Layer 3 of a small transformer language model trained on English Wikipedia (11 layers, counted from 0, width 64).
A neuron adds its activation times its output weights to the MLP's output. To switch it off is to set its activation to zero at one token and run the rest of the model.
A neuron's activation on a vector x is SiLU(gate . x) times (in . x), where the dot is the dot product.

Input weights of the MLP neurons that the questions are about. A number n stands for (n - 128) times 0.0038.
n10 gate: 74, 178, 131, 146, 150, 54, 183, 64, 103, 107, 159, 131, 111, 121, 113, 100, 100, 55, 73, 94, 129, 152, 168, 132, 154, 105, 67, 159, 184, 84, 118, 27, 152, 104, 103, 90, 117, 150, 225, 118, 71, 175, 131, 105, 111, 164, 116, 166, 96, 93, 59, 117, 98, 114, 156, 113, 21, 72, 136, 102, 142, 108, 96, 31
n40 gate: 142, 75, 102, 185, 115, 185, 155, 194, 115, 151, 161, 152, 216, 156, 133, 180, 150, 153, 147, 204, 100, 188, 137, 115, 179, 237, 108, 128, 185, 174, 127, 137, 79, 9, 152, 174, 96, 65, 210, 127, 140, 158, 27, 148, 54, 187, 194, 112, 163, 47, 97, 141, 39, 89, 63, 113, 130, 103, 194, 191, 100, 122, 115, 127
n104 gate: 186, 71, 155, 156, 129, 117, 131, 145, 149, 98, 98, 164, 144, 191, 141, 147, 171, 160, 149, 174, 108, 149, 143, 132, 82, 197, 79, 117, 210, 73, 160, 80, 178, 78, 8, 166, 170, 111, 117, 172, 129, 42, 77, 96, 104, 80, 170, 70, 95, 63, 152, 110, 108, 104, 206, 127, 157, 134, 154, 45, 142, 114, 153, 189
n114 gate: 228, 108, 103, 132, 81, 183, 127, 158, 105, 130, 119, 172, 106, 83, 115, 71, 129, 151, 163, 188, 144, 238, 201, 133, 83, 118, 118, 111, 166, 114, 235, 192, 157, 134, 154, 139, 66, 206, 112, 138, 206, 129, 88, 135, 134, 105, 179, 121, 166, 139, 136, 104, 141, 149, 49, 128, 173, 163, 157, 156, 120, 72, 78, 140
n160 gate: 145, 110, 122, 149, 84, 216, 107, 74, 150, 114, 145, 161, 125, 57, 169, 139, 71, 212, 54, 118, 118, 200, 183, 195, 121, 161, 155, 151, 155, 203, 125, 112, 105, 35, 206, 123, 81, 120, 84, 129, 30, 145, 104, 150, 102, 181, 164, 104, 106, 151, 189, 122, 132, 59, 88, 38, 65, 107, 57, 112, 176, 125, 87, 196
n170 gate: 163, 67, 162, 94, 106, 173, 164, 145, 76, 130, 169, 47, 133, 79, 148, 133, 97, 54, 131, 97, 160, 185, 123, 245, 124, 121, 157, 90, 163, 91, 78, 138, 158, 66, 132, 96, 127, 131, 159, 159, 31, 47, 98, 102, 105, 205, 143, 119, 188, 90, 140, 70, 77, 74, 110, 174, 125, 102, 180, 101, 175, 104, 138, 57
n183 gate: 154, 157, 73, 49, 179, 143, 177, 148, 185, 172, 52, 202, 223, 146, 102, 219, 70, 148, 147, 127, 69, 129, 158, 196, 182, 158, 132, 78, 212, 135, 160, 160, 150, 182, 156, 150, 101, 27, 93, 122, 132, 136, 83, 117, 51, 114, 115, 164, 64, 135, 130, 120, 131, 76, 141, 159, 25, 158, 118, 128, 138, 99, 142, 205
n191 gate: 129, 151, 219, 132, 74, 97, 86, 188, 223, 173, 156, 160, 117, 120, 144, 78, 171, 217, 104, 150, 84, 151, 106, 121, 56, 168, 131, 209, 132, 124, 96, 86, 185, 46, 119, 151, 138, 171, 97, 127, 51, 74, 148, 98, 100, 116, 132, 195, 92, 57, 93, 118, 141, 146, 138, 133, 120, 130, 160, 77, 211, 98, 143, 155
n10 in: 154, 118, 119, 81, 144, 146, 140, 90, 100, 66, 156, 111, 110, 140, 93, 121, 109, 136, 187, 133, 104, 161, 141, 183, 158, 39, 151, 130, 165, 150, 164, 98, 75, 121, 180, 57, 132, 42, 181, 90, 122, 101, 157, 184, 62, 141, 123, 209, 81, 57, 175, 90, 118, 104, 141, 95, 145, 139, 128, 169, 91, 145, 111, 95
n40 in: 175, 85, 132, 118, 156, 116, 172, 158, 114, 187, 118, 167, 75, 179, 70, 73, 100, 145, 50, 118, 132, 62, 129, 101, 116, 158, 103, 124, 132, 146, 123, 206, 44, 111, 94, 145, 112, 43, 151, 163, 174, 60, 156, 114, 148, 170, 119, 167, 163, 105, 84, 145, 177, 88, 168, 168, 61, 154, 116, 122, 134, 141, 103, 209
n104 in: 205, 146, 105, 136, 106, 134, 154, 87, 89, 142, 139, 189, 161, 79, 165, 117, 90, 193, 212, 125, 120, 50, 137, 145, 120, 120, 127, 170, 170, 102, 118, 109, 142, 166, 105, 81, 168, 117, 124, 115, 121, 193, 162, 98, 122, 115, 71, 124, 153, 125, 137, 163, 136, 60, 169, 88, 95, 159, 146, 55, 80, 138, 74, 169
n114 in: 160, 113, 170, 138, 128, 110, 122, 149, 83, 96, 171, 113, 178, 74, 155, 238, 40, 148, 154, 137, 184, 141, 21, 168, 83, 137, 100, 109, 84, 70, 67, 111, 153, 129, 91, 93, 167, 137, 138, 119, 165, 172, 115, 171, 66, 101, 108, 126, 119, 127, 158, 81, 125, 154, 128, 101, 113, 124, 161, 130, 124, 118, 187, 180
n160 in: 125, 145, 65, 96, 152, 102, 147, 79, 143, 177, 125, 187, 122, 182, 155, 74, 105, 214, 96, 38, 145, 74, 64, 161, 113, 103, 119, 91, 42, 90, 127, 169, 87, 103, 66, 146, 70, 109, 203, 215, 73, 162, 106, 87, 111, 109, 53, 124, 173, 135, 158, 108, 155, 110, 183, 100, 154, 143, 79, 104, 134, 129, 166, 119
n170 in: 82, 150, 141, 131, 128, 178, 105, 202, 90, 125, 107, 114, 51, 90, 157, 167, 161, 106, 140, 161, 141, 140, 225, 152, 51, 118, 139, 122, 98, 132, 168, 142, 110, 137, 88, 97, 141, 113, 126, 227, 188, 118, 13, 161, 207, 135, 185, 130, 75, 151, 89, 113, 96, 93, 169, 159, 167, 61, 202, 122, 188, 133, 155, 188
n183 in: 132, 100, 101, 117, 176, 120, 184, 213, 98, 172, 107, 126, 156, 126, 134, 139, 119, 156, 82, 98, 193, 135, 118, 159, 164, 150, 116, 105, 181, 179, 59, 92, 191, 185, 72, 146, 65, 102, 162, 128, 113, 32, 78, 191, 98, 161, 87, 160, 191, 118, 28, 104, 118, 194, 52, 40, 108, 120, 134, 181, 182, 154, 73, 139
n191 in: 147, 115, 149, 146, 106, 157, 145, 180, 113, 185, 128, 124, 121, 107, 135, 79, 130, 180, 91, 191, 137, 197, 129, 112, 167, 170, 138, 127, 87, 119, 160, 192, 64, 141, 89, 104, 88, 139, 100, 183, 107, 103, 208, 85, 153, 155, 133, 80, 180, 111, 67, 131, 201, 160, 191, 161, 162, 148, 177, 8, 124, 67, 107, 106

Output weights of the MLP neurons that the questions are about. A number n stands for (n - 128) times 0.0038.
n10: 157, 109, 156, 56, 74, 150, 108, 113, 137, 161, 118, 155, 148, 166, 172, 69, 116, 162, 150, 88, 114, 88, 131, 106, 71, 127, 64, 50, 212, 87, 86, 198, 152, 100, 125, 116, 81, 100, 152, 114, 158, 149, 171, 170, 111, 154, 149, 127, 124, 107, 217, 56, 112, 104, 163, 74, 158, 90, 127, 99, 121, 69, 137, 112
n40: 134, 156, 104, 41, 137, 143, 187, 148, 97, 197, 155, 142, 145, 125, 150, 127, 118, 73, 135, 155, 84, 70, 195, 119, 180, 89, 114, 51, 129, 124, 176, 108, 149, 128, 65, 141, 110, 131, 176, 121, 124, 45, 174, 78, 51, 80, 139, 110, 112, 128, 158, 196, 97, 116, 122, 139, 48, 137, 107, 174, 126, 24, 152, 181
n104: 119, 53, 139, 198, 113, 190, 138, 166, 146, 88, 115, 189, 134, 133, 77, 121, 175, 81, 107, 178, 103, 246, 88, 140, 83, 91, 102, 91, 174, 88, 76, 35, 131, 132, 120, 188, 194, 166, 69, 147, 193, 141, 163, 132, 133, 125, 104, 127, 110, 128, 109, 124, 124, 172, 160, 112, 160, 173, 150, 139, 173, 163, 156, 157
n114: 139, 77, 136, 138, 115, 118, 115, 156, 121, 143, 221, 100, 51, 154, 127, 70, 125, 102, 144, 181, 179, 129, 197, 155, 151, 133, 126, 158, 121, 138, 158, 138, 156, 131, 110, 103, 103, 78, 186, 138, 135, 138, 174, 123, 78, 97, 121, 103, 219, 117, 147, 144, 248, 93, 136, 128, 101, 128, 193, 177, 81, 145, 110, 127
n160: 171, 210, 153, 133, 165, 192, 147, 185, 84, 122, 122, 79, 212, 66, 161, 191, 53, 159, 176, 129, 118, 107, 172, 131, 169, 116, 104, 102, 96, 146, 146, 103, 154, 98, 199, 70, 168, 94, 99, 130, 122, 161, 143, 104, 131, 114, 201, 118, 83, 121, 162, 90, 79, 161, 76, 41, 142, 114, 198, 165, 75, 152, 98, 44
n170: 132, 166, 102, 105, 155, 170, 143, 90, 175, 182, 152, 121, 169, 150, 78, 197, 104, 172, 105, 195, 122, 65, 136, 105, 130, 55, 127, 166, 107, 87, 134, 132, 99, 177, 122, 127, 103, 147, 234, 191, 138, 194, 146, 86, 102, 115, 147, 156, 52, 219, 196, 149, 134, 159, 101, 68, 100, 119, 96, 100, 90, 187, 96, 158
n183: 96, 104, 162, 72, 102, 131, 166, 125, 166, 142, 147, 101, 220, 90, 166, 54, 85, 143, 178, 107, 37, 142, 89, 113, 205, 148, 141, 125, 148, 82, 90, 116, 116, 118, 121, 135, 134, 43, 105, 157, 140, 51, 35, 130, 37, 84, 142, 103, 94, 88, 207, 153, 134, 116, 166, 137, 155, 163, 110, 88, 26, 135, 119, 41
n191: 126, 128, 179, 181, 42, 167, 167, 148, 143, 90, 104, 35, 130, 73, 131, 55, 119, 120, 122, 121, 121, 139, 164, 201, 125, 137, 107, 137, 125, 60, 147, 124, 106, 157, 80, 68, 141, 148, 68, 120, 70, 116, 56, 209, 128, 112, 163, 164, 103, 116, 132, 89, 34, 98, 97, 126, 159, 78, 106, 148, 124, 124, 149, 136

Each question names a token from some text and the token that comes next. It shows the vector x that enters the MLP there. A number n stands for (n - 128) times 0.027.

Then comes g, the gradient of the next token's log-probability with respect to the MLP's output, scaled to length 1. A neuron's effect is roughly proportional to its activation times (output weights . g). A number n stands for (n - 128) times 0.004.

"|", then " Party"
x: 91, 175, 121, 138, 154, 142, 113, 128, 155, 127, 138, 80, 91, 151, 128, 143, 151, 109, 138, 164, 140, 120, 167, 112, 147, 120, 117, 136, 117, 144, 140, 163, 114, 124, 131, 139, 150, 73, 151, 84, 118, 92, 156, 113, 156, 120, 146, 130, 167, 161, 133, 162, 144, 141, 153, 20, 187, 197, 120, 97, 136, 125, 123, 121
g: 99, 121, 165, 147, 149, 146, 89, 131, 107, 143, 139, 135, 63, 163, 151, 127, 178, 134, 138, 134, 138, 156, 85, 85, 107, 132, 87, 199, 144, 169, 171, 98, 145, 133, 82, 138, 138, 124, 106, 99, 143, 113, 131, 128, 111, 77, 128, 104, 180, 66, 166, 183, 111, 69, 89, 148, 85, 151, 135, 143, 110, 117, 67, 127
Switching off which neuron hurts the next token most? n114

"o", then "ilt"
x: 148, 143, 167, 102, 111, 159, 101, 143, 83, 152, 172, 130, 124, 152, 154, 144, 154, 90, 144, 164, 177, 173, 106, 172, 63, 86, 129, 125, 151, 123, 118, 183, 137, 152, 170, 138, 148, 110, 118, 154, 156, 115, 220, 116, 125, 175, 161, 180, 151, 163, 136, 133, 127, 123, 81, 138, 177, 159, 130, 106, 175, 164, 107, 154
g: 157, 80, 139, 89, 59, 125, 145, 155, 124, 183, 127, 99, 126, 153, 121, 143, 166, 143, 116, 191, 68, 136, 124, 110, 165, 115, 113, 151, 129, 103, 164, 131, 200, 151, 89, 143, 150, 115, 102, 91, 133, 146, 57, 117, 191, 161, 144, 99, 141, 99, 142, 109, 131, 109, 105, 122, 134, 190, 189, 132, 126, 151, 128, 150
Switching off which neuron hurts the next token most? n114

"se", then " of"
x: 161, 140, 152, 97, 131, 145, 166, 89, 181, 115, 175, 127, 68, 150, 149, 101, 146, 139, 149, 145, 93, 196, 114, 145, 135, 56, 92, 128, 168, 146, 175, 126, 103, 139, 132, 155, 86, 175, 108, 121, 108, 143, 157, 189, 126, 73, 180, 139, 93, 140, 108, 114, 117, 141, 144, 90, 98, 131, 111, 115, 180, 177, 117, 115
g: 156, 61, 115, 154, 105, 81, 160, 82, 130, 125, 125, 134, 130, 124, 98, 135, 150, 165, 160, 102, 142, 159, 94, 76, 153, 133, 116, 175, 94, 156, 120, 140, 80, 151, 81, 148, 103, 69, 110, 115, 119, 114, 102, 152, 128, 164, 140, 155, 129, 104, 139, 169, 179, 83, 191, 171, 123, 166, 101, 116, 102, 113, 168, 195
Switching off which neuron hurts the next token most? n160

" Count", then " |"
x: 107, 145, 133, 99, 172, 91, 144, 91, 121, 136, 92, 114, 118, 115, 137, 143, 95, 110, 171, 187, 113, 122, 92, 162, 134, 149, 150, 195, 120, 114, 115, 149, 95, 122, 102, 122, 123, 118, 75, 126, 105, 165, 145, 186, 99, 72, 83, 174, 143, 157, 166, 136, 170, 65, 120, 114, 162, 135, 141, 72, 133, 158, 68, 168
g: 67, 147, 158, 137, 133, 124, 160, 46, 138, 76, 107, 128, 137, 140, 209, 129, 144, 140, 76, 121, 117, 98, 130, 148, 109, 102, 165, 132, 95, 104, 157, 118, 100, 118, 180, 195, 129, 157, 97, 135, 120, 103, 173, 116, 172, 148, 162, 63, 166, 154, 100, 104, 130, 160, 153, 157, 140, 121, 141, 133, 122, 82, 127, 99
Switching off which neuron hurts the next token most? n183

"ian", then "na"
x: 155, 98, 78, 133, 137, 153, 137, 116, 40, 78, 177, 110, 127, 112, 107, 73, 154, 182, 114, 157, 150, 152, 130, 164, 103, 118, 96, 143, 143, 132, 157, 86, 141, 174, 122, 124, 96, 157, 136, 129, 170, 116, 193, 106, 168, 93, 95, 95, 122, 102, 163, 98, 124, 100, 112, 134, 160, 201, 133, 129, 135, 140, 121, 120
g: 184, 143, 147, 168, 108, 178, 126, 207, 161, 127, 147, 135, 149, 128, 113, 178, 118, 160, 147, 103, 98, 152, 157, 136, 103, 114, 135, 122, 165, 59, 153, 169, 132, 132, 110, 170, 124, 110, 139, 97, 131, 127, 162, 127, 107, 132, 95, 78, 187, 69, 135, 118, 124, 111, 167, 61, 115, 129, 196, 125, 137, 108, 172, 131
Which neuron, switched off, raises the next token's probability most? n10

" to", then "day"
x: 144, 111, 167, 102, 172, 145, 132, 145, 108, 100, 133, 123, 101, 251, 154, 132, 128, 139, 165, 125, 130, 145, 110, 90, 144, 190, 81, 93, 102, 138, 132, 116, 105, 138, 109, 152, 118, 133, 65, 139, 122, 155, 109, 152, 139, 136, 93, 121, 93, 143, 108, 112, 123, 170, 151, 164, 135, 112, 160, 85, 155, 118, 109, 153
g: 177, 104, 187, 159, 116, 121, 122, 68, 161, 142, 153, 126, 89, 109, 177, 75, 171, 151, 173, 107, 88, 122, 140, 116, 96, 155, 148, 112, 151, 166, 95, 91, 107, 155, 103, 102, 144, 59, 150, 144, 160, 114, 108, 65, 82, 121, 115, 144, 167, 146, 149, 104, 94, 161, 177, 109, 133, 138, 130, 141, 84, 136, 117, 83
Switching off which neuron hurts the next token most? n10

" T", then "urn"
x: 140, 127, 159, 83, 170, 130, 74, 125, 160, 170, 129, 70, 118, 193, 124, 129, 97, 48, 132, 139, 144, 84, 141, 126, 103, 150, 168, 138, 114, 130, 187, 63, 111, 174, 109, 136, 162, 72, 120, 145, 152, 150, 165, 127, 121, 145, 123, 122, 113, 161, 130, 119, 92, 105, 141, 144, 188, 147, 150, 186, 140, 152, 101, 113
g: 143, 115, 107, 110, 158, 126, 111, 122, 128, 180, 85, 89, 157, 98, 63, 91, 114, 89, 117, 127, 155, 135, 137, 112, 139, 128, 121, 122, 92, 123, 140, 103, 188, 73, 108, 174, 147, 113, 168, 99, 101, 122, 169, 166, 109, 68, 63, 119, 155, 136, 131, 203, 121, 104, 89, 149, 75, 168, 110, 92, 149, 103, 102, 147
Switching off which neuron hurts the next token most? n10

" and", then " num"
x: 132, 168, 116, 97, 114, 91, 55, 133, 105, 54, 133, 126, 188, 223, 142, 131, 130, 190, 104, 124, 118, 88, 99, 127, 86, 114, 121, 170, 103, 145, 167, 101, 123, 101, 79, 127, 133, 78, 110, 123, 129, 131, 104, 129, 122, 63, 117, 139, 107, 122, 123, 99, 115, 135, 123, 154, 138, 123, 159, 70, 112, 130, 99, 159
g: 157, 156, 120, 145, 122, 156, 141, 162, 78, 149, 148, 164, 142, 117, 93, 196, 39, 99, 139, 99, 107, 152, 116, 169, 124, 79, 149, 194, 177, 147, 121, 156, 127, 107, 137, 99, 114, 122, 96, 97, 121, 126, 136, 93, 135, 79, 85, 175, 86, 141, 133, 159, 126, 104, 103, 111, 137, 146, 199, 154, 154, 153, 154, 141
Switching off which neuron hurts the next token most? n104

"az", then "av"
x: 134, 138, 108, 105, 102, 151, 130, 119, 117, 131, 147, 158, 116, 128, 123, 134, 130, 123, 89, 156, 177, 143, 156, 169, 145, 125, 121, 194, 151, 107, 66, 102, 136, 201, 166, 116, 201, 68, 101, 143, 156, 184, 116, 150, 126, 175, 141, 78, 135, 171, 118, 152, 173, 128, 143, 127, 163, 187, 78, 98, 127, 158, 116, 133
g: 123, 53, 151, 156, 109, 150, 115, 101, 127, 140, 116, 164, 99, 164, 163, 115, 96, 87, 158, 92, 153, 94, 112, 137, 141, 121, 121, 56, 146, 130, 130, 161, 77, 98, 85, 123, 138, 100, 103, 115, 133, 176, 95, 170, 100, 134, 95, 100, 96, 106, 108, 83, 123, 79, 130, 41, 119, 164, 73, 121, 117, 144, 158, 139
Switching off which neuron hurts the next token most? n160

" October", then " 2016"
x: 130, 140, 104, 153, 140, 143, 83, 158, 122, 122, 168, 145, 177, 163, 152, 97, 131, 115, 92, 192, 154, 82, 187, 100, 161, 192, 147, 92, 156, 154, 145, 127, 113, 111, 91, 151, 140, 149, 97, 84, 130, 127, 182, 169, 179, 115, 113, 117, 185, 88, 98, 164, 121, 111, 166, 123, 131, 67, 101, 123, 66, 137, 88, 151
g: 176, 165, 194, 84, 102, 132, 116, 175, 183, 110, 181, 91, 142, 148, 194, 156, 120, 163, 109, 115, 120, 143, 172, 121, 107, 84, 205, 101, 160, 127, 139, 155, 157, 119, 90, 131, 65, 91, 89, 129, 119, 133, 139, 136, 168, 125, 150, 132, 108, 127, 110, 102, 119, 121, 157, 157, 136, 146, 78, 143, 178, 119, 145, 109
Which neuron, switched off, raises the next token's probability most? n104

" se", then "ats"
x: 138, 116, 107, 168, 162, 122, 104, 113, 126, 139, 143, 125, 124, 122, 125, 130, 160, 98, 163, 144, 104, 88, 130, 103, 156, 117, 98, 173, 102, 103, 146, 105, 130, 162, 152, 170, 161, 115, 98, 145, 97, 138, 184, 137, 111, 86, 182, 123, 118, 191, 129, 127, 93, 156, 95, 125, 230, 137, 131, 149, 131, 127, 156, 36
g: 135, 93, 91, 139, 156, 112, 171, 103, 188, 125, 170, 84, 112, 133, 192, 129, 144, 134, 102, 103, 118, 89, 110, 111, 163, 140, 163, 146, 115, 128, 107, 92, 137, 70, 68, 208, 139, 178, 119, 90, 124, 148, 104, 109, 67, 108, 109, 172, 141, 104, 157, 166, 165, 158, 88, 103, 143, 132, 157, 137, 122, 124, 131, 170
Which neuron, switched off, raises the next token's probability most? n160

" 1", then ","
x: 74, 141, 173, 141, 131, 108, 106, 103, 114, 165, 114, 138, 137, 172, 181, 176, 171, 115, 135, 163, 102, 71, 146, 90, 145, 90, 111, 144, 149, 108, 153, 138, 119, 111, 157, 149, 143, 130, 98, 148, 94, 115, 122, 169, 126, 112, 96, 151, 151, 174, 136, 103, 160, 165, 134, 133, 190, 75, 101, 105, 46, 144, 155, 70
g: 104, 134, 104, 111, 183, 114, 167, 160, 150, 73, 150, 131, 116, 132, 163, 69, 147, 69, 104, 89, 132, 121, 116, 127, 154, 154, 115, 160, 221, 163, 152, 125, 147, 123, 108, 148, 145, 110, 119, 76, 140, 128, 77, 126, 168, 103, 154, 174, 121, 111, 205, 125, 149, 104, 106, 179, 107, 108, 85, 102, 139, 149, 127, 104
Switching off which neuron hurts the next token most? n183

" No", then "el"
x: 131, 133, 134, 153, 156, 114, 84, 148, 141, 145, 78, 141, 100, 153, 151, 102, 129, 163, 129, 122, 135, 90, 115, 54, 114, 115, 123, 107, 167, 142, 143, 141, 92, 127, 169, 140, 143, 125, 111, 130, 113, 120, 163, 139, 96, 107, 135, 150, 145, 193, 146, 89, 150, 175, 124, 94, 244, 144, 133, 123, 157, 149, 91, 146
g: 126, 130, 108, 87, 130, 129, 138, 162, 94, 141, 132, 110, 102, 156, 63, 80, 158, 83, 100, 93, 153, 169, 82, 109, 107, 86, 100, 163, 128, 109, 133, 103, 136, 154, 161, 73, 115, 102, 108, 113, 198, 129, 138, 132, 70, 202, 168, 120, 137, 92, 186, 113, 113, 141, 110, 119, 104, 124, 85, 127, 133, 181, 109, 95
Which neuron, switched off, raises the next token's probability most? n114

" and", then " are"
x: 128, 171, 122, 92, 160, 97, 83, 150, 101, 51, 140, 129, 210, 239, 136, 124, 123, 172, 112, 113, 141, 83, 112, 92, 92, 138, 107, 130, 111, 161, 161, 105, 128, 127, 65, 148, 121, 117, 141, 137, 136, 141, 86, 146, 141, 83, 113, 123, 103, 121, 108, 98, 131, 138, 124, 145, 117, 101, 153, 86, 133, 112, 108, 133
g: 120, 163, 165, 147, 103, 132, 106, 116, 129, 91, 222, 155, 120, 79, 197, 154, 154, 134, 80, 66, 152, 131, 119, 138, 145, 145, 155, 130, 79, 195, 141, 121, 126, 83, 146, 119, 160, 122, 126, 155, 125, 130, 86, 119, 137, 149, 161, 190, 136, 143, 122, 50, 112, 95, 121, 92, 100, 160, 131, 140, 148, 120, 120, 135
Which neuron, switched off, raises the next token's probability most? n160

" of", then " the"
x: 139, 104, 68, 137, 151, 123, 128, 120, 168, 105, 131, 138, 120, 203, 143, 143, 120, 202, 214, 156, 112, 106, 125, 142, 159, 65, 131, 117, 142, 109, 136, 121, 132, 86, 126, 154, 120, 91, 95, 134, 105, 147, 126, 165, 149, 108, 144, 163, 86, 142, 159, 85, 158, 110, 97, 164, 146, 158, 131, 28, 131, 113, 114, 123
g: 151, 15, 135, 150, 99, 116, 159, 150, 123, 131, 178, 127, 142, 47, 107, 167, 177, 150, 159, 109, 176, 162, 173, 166, 139, 136, 57, 137, 154, 122, 140, 117, 132, 116, 145, 138, 162, 150, 134, 110, 129, 121, 106, 104, 112, 185, 131, 138, 114, 103, 127, 154, 145, 80, 94, 110, 124, 149, 120, 132, 136, 132, 150, 189
Switching off which neuron hurts the next token most? n104

" resp", then "ons"
x: 143, 174, 179, 174, 176, 164, 50, 111, 154, 133, 81, 171, 114, 161, 145, 161, 180, 105, 140, 141, 135, 167, 108, 134, 155, 120, 73, 180, 135, 125, 154, 161, 137, 136, 138, 120, 127, 168, 133, 81, 119, 101, 144, 79, 145, 139, 84, 94, 102, 133, 131, 125, 154, 93, 125, 135, 145, 108, 168, 113, 108, 91, 96, 40
g: 167, 146, 189, 158, 112, 128, 151, 135, 219, 150, 167, 150, 70, 103, 161, 86, 119, 65, 122, 82, 191, 124, 121, 175, 145, 109, 129, 163, 95, 114, 182, 90, 126, 125, 115, 125, 138, 128, 165, 166, 157, 118, 112, 125, 109, 132, 177, 103, 152, 119, 113, 103, 136, 179, 135, 127, 143, 164, 146, 109, 110, 117, 175, 101
Which neuron, switched off, raises the next token's probability most? n114

"st", then "an"
x: 114, 154, 140, 143, 155, 159, 143, 133, 113, 174, 114, 163, 151, 183, 125, 96, 136, 159, 160, 121, 145, 99, 109, 41, 159, 115, 150, 115, 184, 141, 127, 111, 140, 69, 114, 101, 147, 101, 120, 101, 152, 138, 216, 141, 106, 138, 75, 156, 141, 111, 151, 152, 184, 160, 175, 144, 148, 79, 92, 130, 77, 138, 97, 105
g: 90, 75, 158, 115, 196, 167, 160, 138, 123, 113, 151, 146, 121, 105, 179, 111, 112, 129, 88, 93, 160, 101, 115, 93, 218, 95, 76, 128, 128, 72, 121, 107, 123, 169, 152, 99, 141, 75, 113, 129, 148, 133, 74, 171, 120, 123, 112, 165, 147, 110, 98, 129, 115, 117, 136, 93, 148, 179, 86, 114, 114, 115, 169, 115
Which neuron, switched off, raises the next token's probability most? n170

"3", then "24"
x: 80, 111, 183, 117, 90, 163, 52, 97, 96, 92, 162, 158, 156, 138, 128, 155, 79, 103, 142, 134, 73, 97, 132, 96, 117, 82, 123, 120, 99, 98, 117, 110, 100, 125, 171, 165, 126, 115, 114, 144, 114, 170, 128, 141, 153, 142, 94, 219, 158, 131, 188, 124, 114, 139, 125, 123, 146, 106, 130, 105, 45, 167, 118, 119
g: 80, 92, 142, 160, 88, 123, 143, 186, 137, 149, 114, 127, 164, 129, 142, 125, 191, 122, 82, 55, 117, 190, 142, 74, 135, 179, 175, 161, 104, 119, 170, 113, 123, 123, 126, 143, 133, 86, 128, 80, 139, 106, 103, 106, 108, 138, 146, 148, 128, 73, 182, 137, 90, 98, 102, 120, 118, 178, 107, 175, 143, 112, 143, 99
Switching off which neuron hurts the next token most? n183

" she", then " has"
x: 174, 133, 160, 124, 115, 149, 49, 109, 82, 68, 136, 141, 104, 158, 122, 124, 151, 81, 86, 102, 162, 136, 131, 127, 152, 127, 109, 111, 132, 159, 150, 171, 99, 147, 134, 104, 143, 99, 137, 179, 110, 79, 156, 113, 71, 72, 103, 134, 141, 166, 187, 74, 88, 190, 108, 147, 153, 117, 114, 105, 121, 133, 112, 92
g: 139, 174, 150, 159, 118, 113, 149, 146, 94, 129, 119, 113, 143, 115, 181, 131, 147, 160, 101, 61, 133, 162, 108, 172, 107, 164, 188, 134, 108, 176, 59, 152, 77, 163, 147, 44, 114, 118, 104, 102, 107, 97, 116, 83, 131, 139, 131, 168, 84, 186, 114, 124, 115, 64, 133, 137, 132, 133, 143, 138, 156, 134, 111, 127
Switching off which neuron hurts the next token most? n170

",", then " at"
x: 135, 147, 149, 96, 119, 127, 94, 141, 172, 56, 157, 142, 126, 190, 120, 139, 116, 139, 98, 145, 168, 57, 134, 160, 133, 153, 133, 74, 145, 156, 172, 170, 147, 172, 31, 108, 135, 105, 117, 114, 126, 103, 113, 160, 160, 74, 173, 142, 154, 103, 112, 148, 126, 91, 102, 161, 105, 85, 80, 102, 117, 140, 126, 131
g: 126, 11, 122, 110, 123, 114, 119, 137, 98, 130, 172, 148, 149, 123, 134, 133, 209, 113, 121, 149, 134, 129, 142, 131, 116, 147, 152, 84, 139, 102, 74, 134, 88, 131, 113, 124, 151, 50, 70, 144, 128, 141, 111, 126, 148, 157, 133, 125, 153, 139, 157, 124, 171, 107, 205, 141, 127, 101, 91, 74, 127, 140, 144, 158
Which neuron, switched off, raises the next token's probability most? n104

"C", then "l"
x: 141, 74, 152, 123, 105, 141, 88, 93, 181, 142, 143, 135, 93, 163, 133, 135, 115, 74, 132, 81, 185, 84, 108, 157, 93, 101, 172, 146, 145, 161, 170, 141, 119, 146, 79, 119, 186, 156, 96, 81, 136, 131, 184, 116, 165, 183, 97, 70, 133, 115, 156, 152, 136, 132, 130, 120, 169, 129, 181, 121, 129, 115, 113, 61
g: 75, 134, 128, 158, 167, 93, 139, 92, 158, 55, 141, 137, 164, 128, 159, 130, 150, 90, 54, 144, 144, 185, 72, 164, 124, 125, 153, 108, 109, 160, 121, 90, 83, 129, 163, 62, 122, 165, 108, 151, 144, 106, 125, 163, 101, 117, 128, 73, 152, 129, 122, 134, 133, 188, 136, 152, 110, 134, 131, 100, 157, 131, 178, 159
Switching off which neuron hurts the next token most? n170

"y", then " ex"
x: 121, 128, 98, 153, 120, 145, 131, 79, 136, 121, 156, 136, 89, 142, 149, 137, 115, 57, 136, 94, 135, 131, 129, 183, 170, 110, 166, 132, 85, 136, 152, 92, 123, 77, 148, 147, 45, 185, 75, 141, 143, 140, 180, 152, 147, 111, 126, 51, 89, 134, 138, 117, 132, 126, 113, 181, 130, 93, 82, 76, 87, 164, 104, 124
g: 198, 85, 148, 102, 134, 102, 100, 126, 98, 121, 110, 176, 146, 150, 152, 176, 77, 157, 133, 150, 82, 127, 138, 76, 91, 122, 145, 93, 127, 120, 147, 159, 127, 107, 152, 117, 109, 65, 110, 99, 138, 213, 124, 117, 127, 113, 69, 143, 71, 143, 154, 137, 107, 152, 117, 89, 112, 176, 171, 105, 135, 170, 137, 96
Switching off which neuron hurts the next token most? n160

" in", then "sp"
x: 127, 84, 106, 71, 165, 137, 120, 135, 91, 77, 147, 167, 110, 229, 183, 135, 114, 129, 130, 139, 78, 96, 141, 171, 118, 153, 104, 110, 100, 121, 125, 170, 96, 156, 80, 136, 123, 144, 85, 115, 110, 155, 173, 131, 164, 130, 111, 134, 126, 132, 139, 143, 116, 165, 172, 150, 149, 130, 144, 102, 83, 128, 87, 135
g: 92, 146, 102, 116, 140, 100, 136, 127, 137, 137, 107, 153, 70, 115, 92, 132, 95, 148, 217, 142, 123, 165, 159, 171, 138, 113, 99, 143, 84, 172, 100, 106, 75, 150, 181, 116, 122, 100, 173, 112, 172, 123, 120, 131, 91, 121, 91, 53, 122, 110, 155, 142, 176, 150, 144, 125, 107, 129, 159, 170, 73, 136, 155, 88
Switching off which neuron hurts the next token most? n191